Layer 4 of a small transformer language model trained on English Wikipedia (9 layers, counted from 0, width 128). Numbers have three digits each and are written without spaces.
A neuron's activation on a vector x is squared ReLU(weights . x), where the dot is the dot product.

Input weights of the MLP neurons that the questions are about. A number n stands for (n - 500) times 0.00073.
n6: 420440524391526449496591625548431758500491498614524500344498411514454381489667512428543616456395587456455525397502471585533249650469585436517417498421528439495561491479614516517407434594509563509537491360432477646487467570519477486449462426645423481550567642507544407549516488538595554484534452533524472498388481529572527430466546469576661388485569396470525605505498472523509594459444
n22: 325806568354475434619610480492276757534575671634480507570555575446481585397429388512790323414582559367259390558742520584480534500526477184528385522539481512519524448554520519565424447547754452313543565740516571527460584407520402617582445355734601453500613348673514377554718492567444475473469736384482595595400618570168344465355682381407410203608693284461347312260512629350761330303362
n54: 592500427448494375346564349399432477434490611529495713507521500468522500553542500406397579573527516516584584509538429549456491586530633376549502566492480417425414528491489590521568629488647495484400359519456469559545549502493509330548498509586457407565494620461434507600552476630495486507549452526496680380502388405400500573729485444432585454408540583562389523527537534478347568535492
n114: 456751426459593670625316651570420360905422371478368592419360515475583785355438491662479500453475629564265339533504587546513334682548139430354620704523609769572280724500411267469469550655440317638614608435406381475632468411602462365649672574574343652546454362713776371347441504393274611441771508423544586634683581603698331598347493487538385675303644536543203639428586644479362734474405
n115: 433504378335239606510576617615504574620490482406426300435514465307365404479693592623595379579543493426408612575608426766684477677802535552411420483361329464464614473461572479365597581493510431610572528301343604396497443243320648668521358495444543572521618807420666568358468392438456613529394418368487478442311453685642583702526455339671280382696452477500489596450529482581723493467279
n116: 552313580375389677563369522340537423448571509284494547398512495635665568566632567490558545457522355417764536503513385604573415345596536456557353422492592687649390547355618415561669687349482404655374400703440503364609581341484407552479528472566382370606539529453626461622438455491519390531424472607512497545484712550236523422705405390546373500591602490671546678460462475619528497541589
n153: 475526503474547245648490362563705500425503396599377490439807509662467623457429357535490345585476662381430374490419412587479548681455414664473525547405571397677548683588493510641518520448689434483503553556493641870407475469450429571377490454528711293540454518630429310612748588238305539385607652552532466561567562457595504711353593610534592536655248493350446629486631486390397477430462
n168: 376312595588640518529488471506600601497540608398568432578500430394472356377383432375570487589370494605482458554547544435427259443589478568514325623652543647644588432374523345440459657567459533582520621597529606509410658400527543443579622415455537468494550621457466582375483518573518482560621588599513485687464673687753603529571476427554552622515414460448671532429602411435433397574457
n175: 539487441578483690483406521475643525666445598397646336557524471572432400433589678528644484428563521575410348633413472476730387619480488478295503428748533491524512523542316406419593406351503449543318479392339416467592579522494629697466451443550602572571421655488405370538437587463620547625488464564528348510389473552556566503401558610649500512624383478627790596637400332470616485481480
n183: 515569388374465524473535659596538648508670461423401361465564478465415524590694493652663480462349633320480519617232414481663420523602556536469221473362399539538646542529503472297309531471455525637602692474438506427428545357307580580546487473639535490535552739680561500602465483481457436475393354303566578635559359639570527708388529552551308583500507395622605566338630442450740497622432
n244: 378327513572383635485741470561575517529467530664520457464631431776484488433477591517385390464569347406429325384530443545493436541478567705411534746550458648513527599614668394483571689596515490413484404470324556408526402326538697689522580597376340699539545452549524490374431422600741521601413559399378391628632566751439565553649451483581293368459409235326608524477563543510410475372543
n319: 562532386394429508361519481599518595477652504358527403304548487591311427547637440580716426511437493352485385504458781514395619311625479436323461582702701548585511535408378283695416514474705327308500377523612617511488665598358482507500515447670662390717647469418560457653728695511651569665287562472479440524682419643569357326439785493394555326632629202552437280537627574456530425382517
n349: 398646289335500280570433537589418486494473624500503565321556506493383600555526375497513401398464611326446513396555408480561531635593522592444323506509546467374335406632281562376377458627734513537424597486216419615668426542410576470730668470561540444549431556656682350426342545627317330582646546551438420621309510452733590427473566544614487408491544525490216405372369493533674404303478
n397: 340404342442287775612672652496687680641431620574537513286432547489704463469651555360469451653493616385463531539456643409365399530618538518400661407478366712482442530568561353559456521442493407394468416405457516699503640432374507461527449441480600457195532248461442691466425526601719556525434319668387406645496543722522553489541444442377379284484599750486859471564301664518504476375331
n417: 516503512596547355333503608488497450600398308524482519420583422443458579425565603399500523580612579538474361421482503506488437811465470497525334566487412595383415546617350565372500584558497491520720534518465536563509454531470514300478349472524360506528518636512451645466400604372509563212458511522650512421344575399616581704367555456667506467533370680376579544395599463590616639297473
n446: 502482502428467549469515525613404403489591552667668539471527521490342357604435627550502515405439567526430517514508467596475479632530448483578546536507331478634606482442419545450470438554525530436529383348488471580506586451556629413560633515451578633183467569478500375642674460500575401360445428509491456463487532445573446463598545384389561519430607433590492600416547461651510420468457
n456: 385520485110383370742387302562759419421366508613504620504481435574544518598335435338383442444403572477362504338554527625431433418465449427326429396540533312549500458567691449589658748269514454519500342469432483410526531449445343437660667418521302500294412453504578634365586395364534559563489831363622617555519432480585531320620338367744594550577585023613409442567576649452439681388469
n464: 480534446376372696432380724341535655598526393409305520584489357490627533527442604554483401395584376513823446486565572531589376493576131568595585581421292496437457632378500514587597483504559400421611620762482541636459418414726504427673575500577472409507519467648765699735556551436364456503497569547542606432475556358358478661374593436756546571441611522686774583517255584483645429403507
n470: 533391376519493426500606444492411408808389468520540239410327531516446819249568696379439404519582218647681591604508407396468325471360511696566537536475515421438496496442563412439689515607658461647430718480441578445488328318472602442448674408752640465458461348724532434342371593512464402574423442692467756643351704757391582578742546290651606361622339475657624400457429644581635421705268
n473: 437448562439331365708538340426612647595579317637566387357398464675467475376783608512658319575605447349512551596345461482370403559677609546518808497358269398658531475463447412566415540344521503684451316469337663766471479294222616578614416434521575586677790453372585567720436590473481563231294522352479640454465353463738611545535391466630432460554666516410564596414664643555633427558598
n477: 387666545372276348506244558438394431459580343490351497537530500380530392363381349434516229727443408452438432606600462441455455668563425589610468497590473567651688608460635411517645660558355528479547332624463464597361572577615420537605452429627617507391457546217554539529523608503613753397345513407416510557441591697410549574479436514583446252557438578402468631397307406668687523538338
n530: 634680529316585330557447475471731605584514522442301602534512419472592450397368414641609232441441393400599615727638436494598456617418518570371467555545528534702652377612481521387724579522605443544472588513509618590413639398639531574675491420489491422680579546325629441424500513355624624528521417449497312555538484413526654376401510440503525482494427464650421459562528426307535419657376
n573: 503444602394544675606478571553675542574436515612302479548452581485376500460430334557637359541570478315200303274485314663421497566497411489399252514536537155725556660261637446615664788552611588410713511515578463482474614378677445596430466340551496375475560395389393570508703370537421744408580786479500474509470467607282418533668641586449696653483644563322602538705612493540283532439517
n607: 454593572642469563461466468527523538500447617440433483526427546316361653434489374522434538596531458439430586459473559595476525522436311457523459490568464550435458653573469480560462716460362385476747610476650606495567539402435552438589484480483464536561500505400651670506477470445431683562574573520417603422481644422508404565414567566655382553638508733429475353554550589420511419395488
n611: 281459451388276423608446581438607435483555552576507431306392492434279527265486451346506419788570474372695451537310428347458473520449681640495463476520538439519439476430545425566608515442638568665670295471445443528408530520642284497391461421491560481525474360388577570530427513567497779550491487406654500479369449603697423627363532474541370497551454820525517741519439494491603592445550
n623: 623465414408461449397469449664530510657400598308516419379503374525465476475524433372535413646457639520482461545529474502549569511364287495549503533441385586515487421445497517479500576567545521487598545370347525427453432391516508430553269473540520470316353505525452471551510539582562362405527525349583531418456581475597529508505418400493363478457549618497484349211518503505531556495465
n632: 433520700407543457590292612581699435494546379729361627544349278385627595396448359412583369478635538598419384491552377488587352372462482371477447387537568670566366485563487546516477549443447551577297583606430565503490424466399459556473522426344484663429434520494540474517694380255433572301562519452351342454474579497484460500523500446571601581553523233547397513391668544302443615732348

Each question shows a token from some text and the vector x that enters the MLP there. A number n stands for (n - 500) times 0.0063.

" per": 454527506550604420494484536486599613380506421557484507514531577475609467595374453469475584510350483461563578473547496469502574488404509432571467467595450484523483471462635641650511511513395665534494489600453504399293658550534555585488509735528498570539516503555358535544559467442545514478482667500449484281436512553530424443541580496489567539461523468599448608472397467441509467478572
The two highest activations, in order: n456, n632

" Re": 620487483535512461388488587599513472513479427428530496484487481545551537531497559448491652543443369425429619538494507491396591527552505437826417528474495548566443555442524462460493445504366462578403536467463282473334451502498488417484488647373536492608391518661444577500477469472499552503559487503456465383432501559486450440504315461376549653493415560521492530482524417561480511507473
The two highest activations, in order: n116, n623

"),": 443611455544544505537476512561573495516483476453474498456539504622495416469413522563540407475409553430523666542463460488544538541464464580736463351397505519419494432567428562435444424495495596566475548406459435433270382553464492489448432569361523556536269464597310524508398560497467450464504385420494509423482461482450452453491347523536535569570502592557519551472513497490405454545475
Which neuron lights up most? n623

"es": 513542534570486614548548586561404521365602554499497540557463429441423409441451478474547408442516557569504475412466580538479538482544566492797490466531559464393426489496568494396533475455574394494521493432469387438244528595502485612446568691378524489558441504534375428474576511528409563517467455479478539407567493540409492553473397518415549424344492414586487514477513532530563490508677
The most active neuron and its activation: n22, at about 0.1

"\n": 550539473380530490429559561536388483421536495453490425572479610519419483502549518550453443500437501359516482617482430529476570580511495559540446491263430480422424428503560459468525578521388595499548548474417472490292440447491501538503439672498506515524522514431569506505422452540512519537414461503517488273470548636540518454504451454567408519560544543543498561453463348510605485560485
The three highest activations, in order: n115, n183, n477

" not": 628514479571551470548590547394569447479541519549434465546449563420548542489420574372294461515499433618493513391413529497449458469536471459556453526530497551526452566479533444560543536516469771504485559562543527390256375526566491486283518835440500481408539449501437580560466419474455429475479530526397465327560669505507493481418452476500534500357475546475574490457351481556517479558412
The two highest activations, in order: n470, n464

" (": 560533421518502476373549583601470573406534434416504463503582523486362311584495500481439512539389555409489552538487465532508591552493545529362546487513588467566439377518501525555464375432454633533487528516472495434245454618467486546351540623562539437604478473579337441508525520449531374575437484475371385513438449516574523363501485414494497480399500471571477586505435573507520475561681
Which neuron lights up most? n319

" life": 568529494506406481551546470582534458385504425525513560460501601378449325538507476591517442516523569623487538524464552440490565424500557474666453401470492471487529476523558482491577438385450466486444384484480384533268471648524442448496616728469455553319376424442670473553454552460505495659547545470558582435486455513530487455504252494438450601547510553477466489607411561537517533426423
Which neuron lights up most? n456

"now": 459535533458617460456543479503501537424565526440540485480535831474556577491513624505496416541504494456558539592593506470488389442452567553653582482522529490442663489505601521551540530487462504578416560503482315486222417539403490494505404607421552450522387365485495528525498414549451486545489472469510616495474520540544499412540583494524504556613452513499546391501436508555555496535363
The two highest activations, in order: n470, n477

"s": 584519495437528580417542548561587428486595563506464582450440653443520403501499432423474450452499559379420553428595495553421741456595613497731504446520505495471449529550593507499598495554344472537434487457647363364356564469476457521521477637392510353556434491523453515572514525467512480495419406493486477514604497403598521454504405488425571631511471436566441439585495447480529550486562
The two highest activations, in order: n456, n54

" As": 670428523583557517431569474528495569412658560453641485525466532541610303586504513493484567514398459598426454436514518490492446488517491422858496504507559516565514580489479573481521459395515594541496561417406246514456477589526529500536505663420476420561611513457451503523577518463434573430569356491522449345545433514528389398503396482514478560457494445551453405481518378504547535618696
The three highest activations, in order: n446, n54, n6

" film": 506518459414410536493376531569570527458548518449573501491411459534568468502467582430550409516538531516518607590489469524488588479525624452674434428508551541504523347512515421520517510486533784491456488533437314550235460629477476503431478634474592557539436382562513478467421584467522499583610479492530507344358451524532574542507377440457481689330505553486426503531462506551342474428381
Which neuron lights up most? n611

":": 512530554524614464493547414522475529464472475459503427492478642578454350516424507478527444514474490444440469569504431541486500548529610554611548372488513478593472570524538518447413462441524604458515600407465524458160551575497531490511509715429533433486496446624573517565533555433521400476424500536360425395539557539558467547434480441517515458491546415508536478480478549523409523486654
The three highest activations, in order: n153, n446, n473

" on": 492563538451557563530484520617472481490655462427470489427537513495722457488353591485524432512610552538482526402514568578374545523462542445561458465504540515519543455472454434432521466483532569524433466474541451575253590533466534458444443458354546513565390525521493530404599522525546419579603520556407603268517482575485442577466348515594530632474508561465512521517527535520498463518608
The two highest activations, in order: n168, n632

"ung": 619455526614480527425540528543455576507620517438350521520563644460493488519483451550536581530434524693510546506485492542532561577472557463820522483497566413367417409538514623590489442411536548455495486499677376430451409525517521443575506490519516497648450549399529509620534549552426680484603440490431627295594588414427466579436460555488424429484498486474513434487478610427413524489541
The most active neuron and its activation: n54, at about 0.71

" Lo": 520412548524558382369518561483474456450499485454499558508554626459527508623489461400562707558500480438460518445538447335465713507480539465770548450499467507550442485474495481444468603478400563560402505498419504497392468495412470442544438736372409574610458441475328527388483515427508415530564546589463502296440479502417500433463445448569522584518490565436425544516586440533690517399557
The most active neuron and its activation: n417, at about 0.45

" to": 463418499435860431537400387498586511592664503416554517634556644539455522538462561527507424625453512535533683482491549438526600567452549561553489489509515572603481496503508501513504428564433717448555487588401386450288440591441399496595412589509599530481518414505483490518456411575535526529515560558523549515538507501501485553519547540514447608634480519470466541412378437482395542568555
Which neuron lights up most? n168

" over": 509512482497400466509495481542416414413646428471421497479508535479532422464455463499538446551488439452489577466542548483452586401527462512443471388551615447584496571445490512612522514473478387509459484545532569521200479509444510571564544792479595438662477447511423490440579531558540574584515465534470540235548486593499443488507509523440455580643505492570540461477486475535398543482778
The most active neuron and its activation: n319, at about 1.9

" they": 509455489459655467468614598440474499465524549547565575534471471458539471457460540432368545491438471465506450409539527426444626640622449512659454409543477569539492563586472478549513652660415541525478481487582421501246533590485557459400473724540452457486412477488312459524488443565419426491459529514443431397532563582540435524375372489413466435461504578451547511519429458572569481446666
The three highest activations, in order: n417, n477, n397

" in": 533534543438691519522470505515575532439470521419525506532532539560542449486350549474593391503511582480552580500495510466425610450333489510529424456484537532542436545438549493484575488490494577529415522472425482444214426595359467440560519603403605540587353437387409420516474538562549498558507586459571562401415515531514513438572516551535436582441515448559570571435580496486417516519657
The three highest activations, in order: n623, n456, n168

".": 389432489417394446598578505481526582437444471531499476466528562450498508470540515472544355494530462420470554563454496535430526543504594496767570400473415476544474454537481522528438558485351542551471460490419510544174436341539508498529431634502459441457555463394526535472532539479448548474489487473483505321486529547558507551455389514567492503483520473511538545437467487580476512495538
Which neuron lights up most? n473

"-": 382457515456692526479429498511509546520413431433412387476548503523503480531512444500402432463616517428433532524540498515458663517532532501818476477380506476432547547446463491431463464555473594509548491455470447506242412495557498534422448615358483487575389414523456496462516522449426493462422483489462448273467522521523502531550357481538462585538470493451521481530496443561462529454301
Which neuron lights up most? n115

")": 510505489411524432541653471455469492502477617434554551499588630501525491529556439510513486444505561416521479493530487433495657562531571535781503443483523498374523321502431526470431529478495576554555517481395410486274404487473467542437438734554553513551410480549510436443456467647509527521578550481583475417491523514540558474446382576511458491365533604573467387424513335518664471508510
Which neuron lights up most? n349

" he": 447506484420587516417634643506455522535409543512543641588489544547515520492437496464527528534381412518438584422533483488454599659536541512683500466470438548539431630552474432572512532517442494518488477552498408517226447594552557468467538712511503464436485418493348486567458412545531472524440449499474472519534493544557478538485298468473449400423511542413555510554427422608520519538657
The two highest activations, in order: n397, n477

"looking": 461564546501570532513623528395455573455590591591399534510432722458517500478471438509636574530426477498471454420523534476373640529446596476599429476494606469535433491496546571538565417519499663377426619546536550435280447537506457571362390560379524490593426378487512533579598445514494551571423331525548497310507445498452399498515475523485490400538526459390401530490447495547584484436468
Which neuron lights up most? n22

" ": 509506498572527509251480489491545434424560513549578512575473532521484346521484551463519509493475542555477518512487499542493590507477537513398574505508494492567559483463444516463599457440379503509489402531489431431206586501507506564547499663525553521520338511499421511559493507497538514494583544503468375371516420551494517482489304539455488574500526524545484524523478528466547529441584
The most active neuron and its activation: n175, at about 0.36

" down": 608522499533470552532575422482436524401568476508471455494521733471405495479452417587460537553542432474472443391572528552418591465598389500588498417553638517543476573477492481552559507547465439407477478513523403450209561524447524510376544635476551452582395518424423584525601518499521534563521570481357579209513552562496430600477471483475561494510529455539496489489553452524483521425520
The most active neuron and its activation: n319, at about 1.1

"w": 434552490399603524457434397417516419476537533550438558596398550367624531551510588646488678516428470580579533423614445492581592544524517529679592506550612527459531612584527571493542481445376554510495477509704519415373480555499462444587502703464463517548463487508499564448518529523495597580495552460383493427557446518532430506438451514418538680424496401369493454451471538492418616596621
Which neuron lights up most? n114

" He": 372487443429531430404670619499487534580465505442489620549515593562569526460516447541467573540374368487446607447529468457490631537503590535760467410454432505444359589578476389548523429543478524539429509482519365524233439548517517453562502680482497479514517466487405544520437417520528456585513493486454499494455510504515473551471286449547493459471503520422532420521513494584542521511621
Which neuron lights up most? n397

" several": 553509510476452417529508494522464460447588442552527643534483438447524405497383515536502554535534464607432485521443538496556507461537492456528495511506588459446436496436560461488494482564523459516485550498551529586143583492479519541500453648532529532597475514520364559524488433450523549519549546427454438291532535504469460412385413510495452650414517464494506447537462565500632479538551
Which neuron lights up most? n632

" Website": 541465572378492495497597586521354477628458507396587487459477665455558338492554601606479485559508468596439545476450410455409513444594485496538525318434508461514522591432473484565606579454491538419399500471342518454370414541560482467400487763346462521496494473598627416505544513448481309565500457451556512412385567606593490547519493549503571499392465557449387569521447483481354453509558
The most active neuron and its activation: n115, at about 0.13

"ala": 510508508555598485424523467570487574458541521445593534571484595382581551373493471413420749552474605563488499539495506458547412584301536489856500565465624460410462414496481638563469556523499607490584516426517426530436371436362537465339497782512440571608426533447403511488584532569451561485496489419413527449416495429401585453467358552480458543557514559448495447459588489534526517518473
The three highest activations, in order: n417, n54, n607

"ar": 682471470610567473472509454463421573501681513442453521479508508455483377550493515539327856585410448343551458529600477559462609537368488481787510462550422452493533469436512515553497568426504681530548423393583390506331578603456549454357422638502564540528481534427547538382576429511475510497476533519440469379510542464563495457551489450498505624446510585394584476502590409458523531456498
The most active neuron and its activation: n54, at about 0.29

" she": 375405490474552471465640628444424510493472490534516553507442525537558435441462482402488678520425449512402529375549495410428573587589448476677461471495544523478438628585475501577527550514447346466538433523507497481228440679513505512442480690496461486485499497521376540527443468562453490602399471488382434394522478576518512484453311439451480452434521565413586498604417451577536495476609
The most active neuron and its activation: n397, at about 0.7

"lay": 537485526467600597460584495650494474577500478503587476572490559593506641463476529436400666554368474421458542516512463513448506605519555454799495648513516542429608413565447575558434519469556496537493519417556344471330384513541577525436548847446406571558487513425461585499470559474478432523642513471483467325437490530503485502474441592399595479389451479384526443461564503570518499574471
Which neuron lights up most? n244

"erial": 465552551454448590608553454379439553369617548494496545581526532460497394536454448524511751475554449466440510538506539540461677502407486462754563370482458530288471483441553508441555517530522557556452523521667374458301699573455497589521532681374489534583444515545591553489468560395540556578534480456467509446537557541415539489517584548426494486365544423439493469570546500480513492451493
Which neuron lights up most? n22

"ed": 517501537450539579556623455580456522538527409411399501503491581636582535412481492531483405571483566447440461433471548577508523496446475497639434439510566455556453510507509411542564566543491580421471488507484354522157411564494461476568405578446551486479426494521403415476504399550478542597526562492390554439496578501412518517461383510583539563487529463415559530478594465499517519485561
The two highest activations, in order: n573, n153

").": 370503536423330485567518481537504549432400463504484469431534588407529436441510499549507248458482447393482578541455475531411502513561588532798509461456443505470515445524466517473435588490359423509467494469458516561210427351517497506538481440528451452548511466437460468476509539486451525469489497524468485265394539574571499490460362542581494442518541524495545444462429437542536509503488
The most active neuron and its activation: n473, at about 2.4

"9": 488490510469530525531462496464605455438619437413428596610528691462518663549495511547152439475456422527499611604504509468496525437525518469389406535523517481588551376502485430430496496479412585513506500511659395524390428473502484540434454711411512576588358589435395517417382492553473441606446522502367474506497561368398542483513465483579489639440462617529545504534452410472403437430632
The most active neuron and its activation: n116, at about 0.11

"M": 638487532405492383378498452483513501398508618521537483482504612487560410479537560418528608429545573590528554631555579492550632501425547591746440464489594563506432570509484448429521506460493501500432509477591490542381508491435496414282324686439510496534420486488444483515460491577564457504647458540455580254473505408581515460537376532454389532509400524506503452438520574500515527592681
The most active neuron and its activation: n54, at about 0.49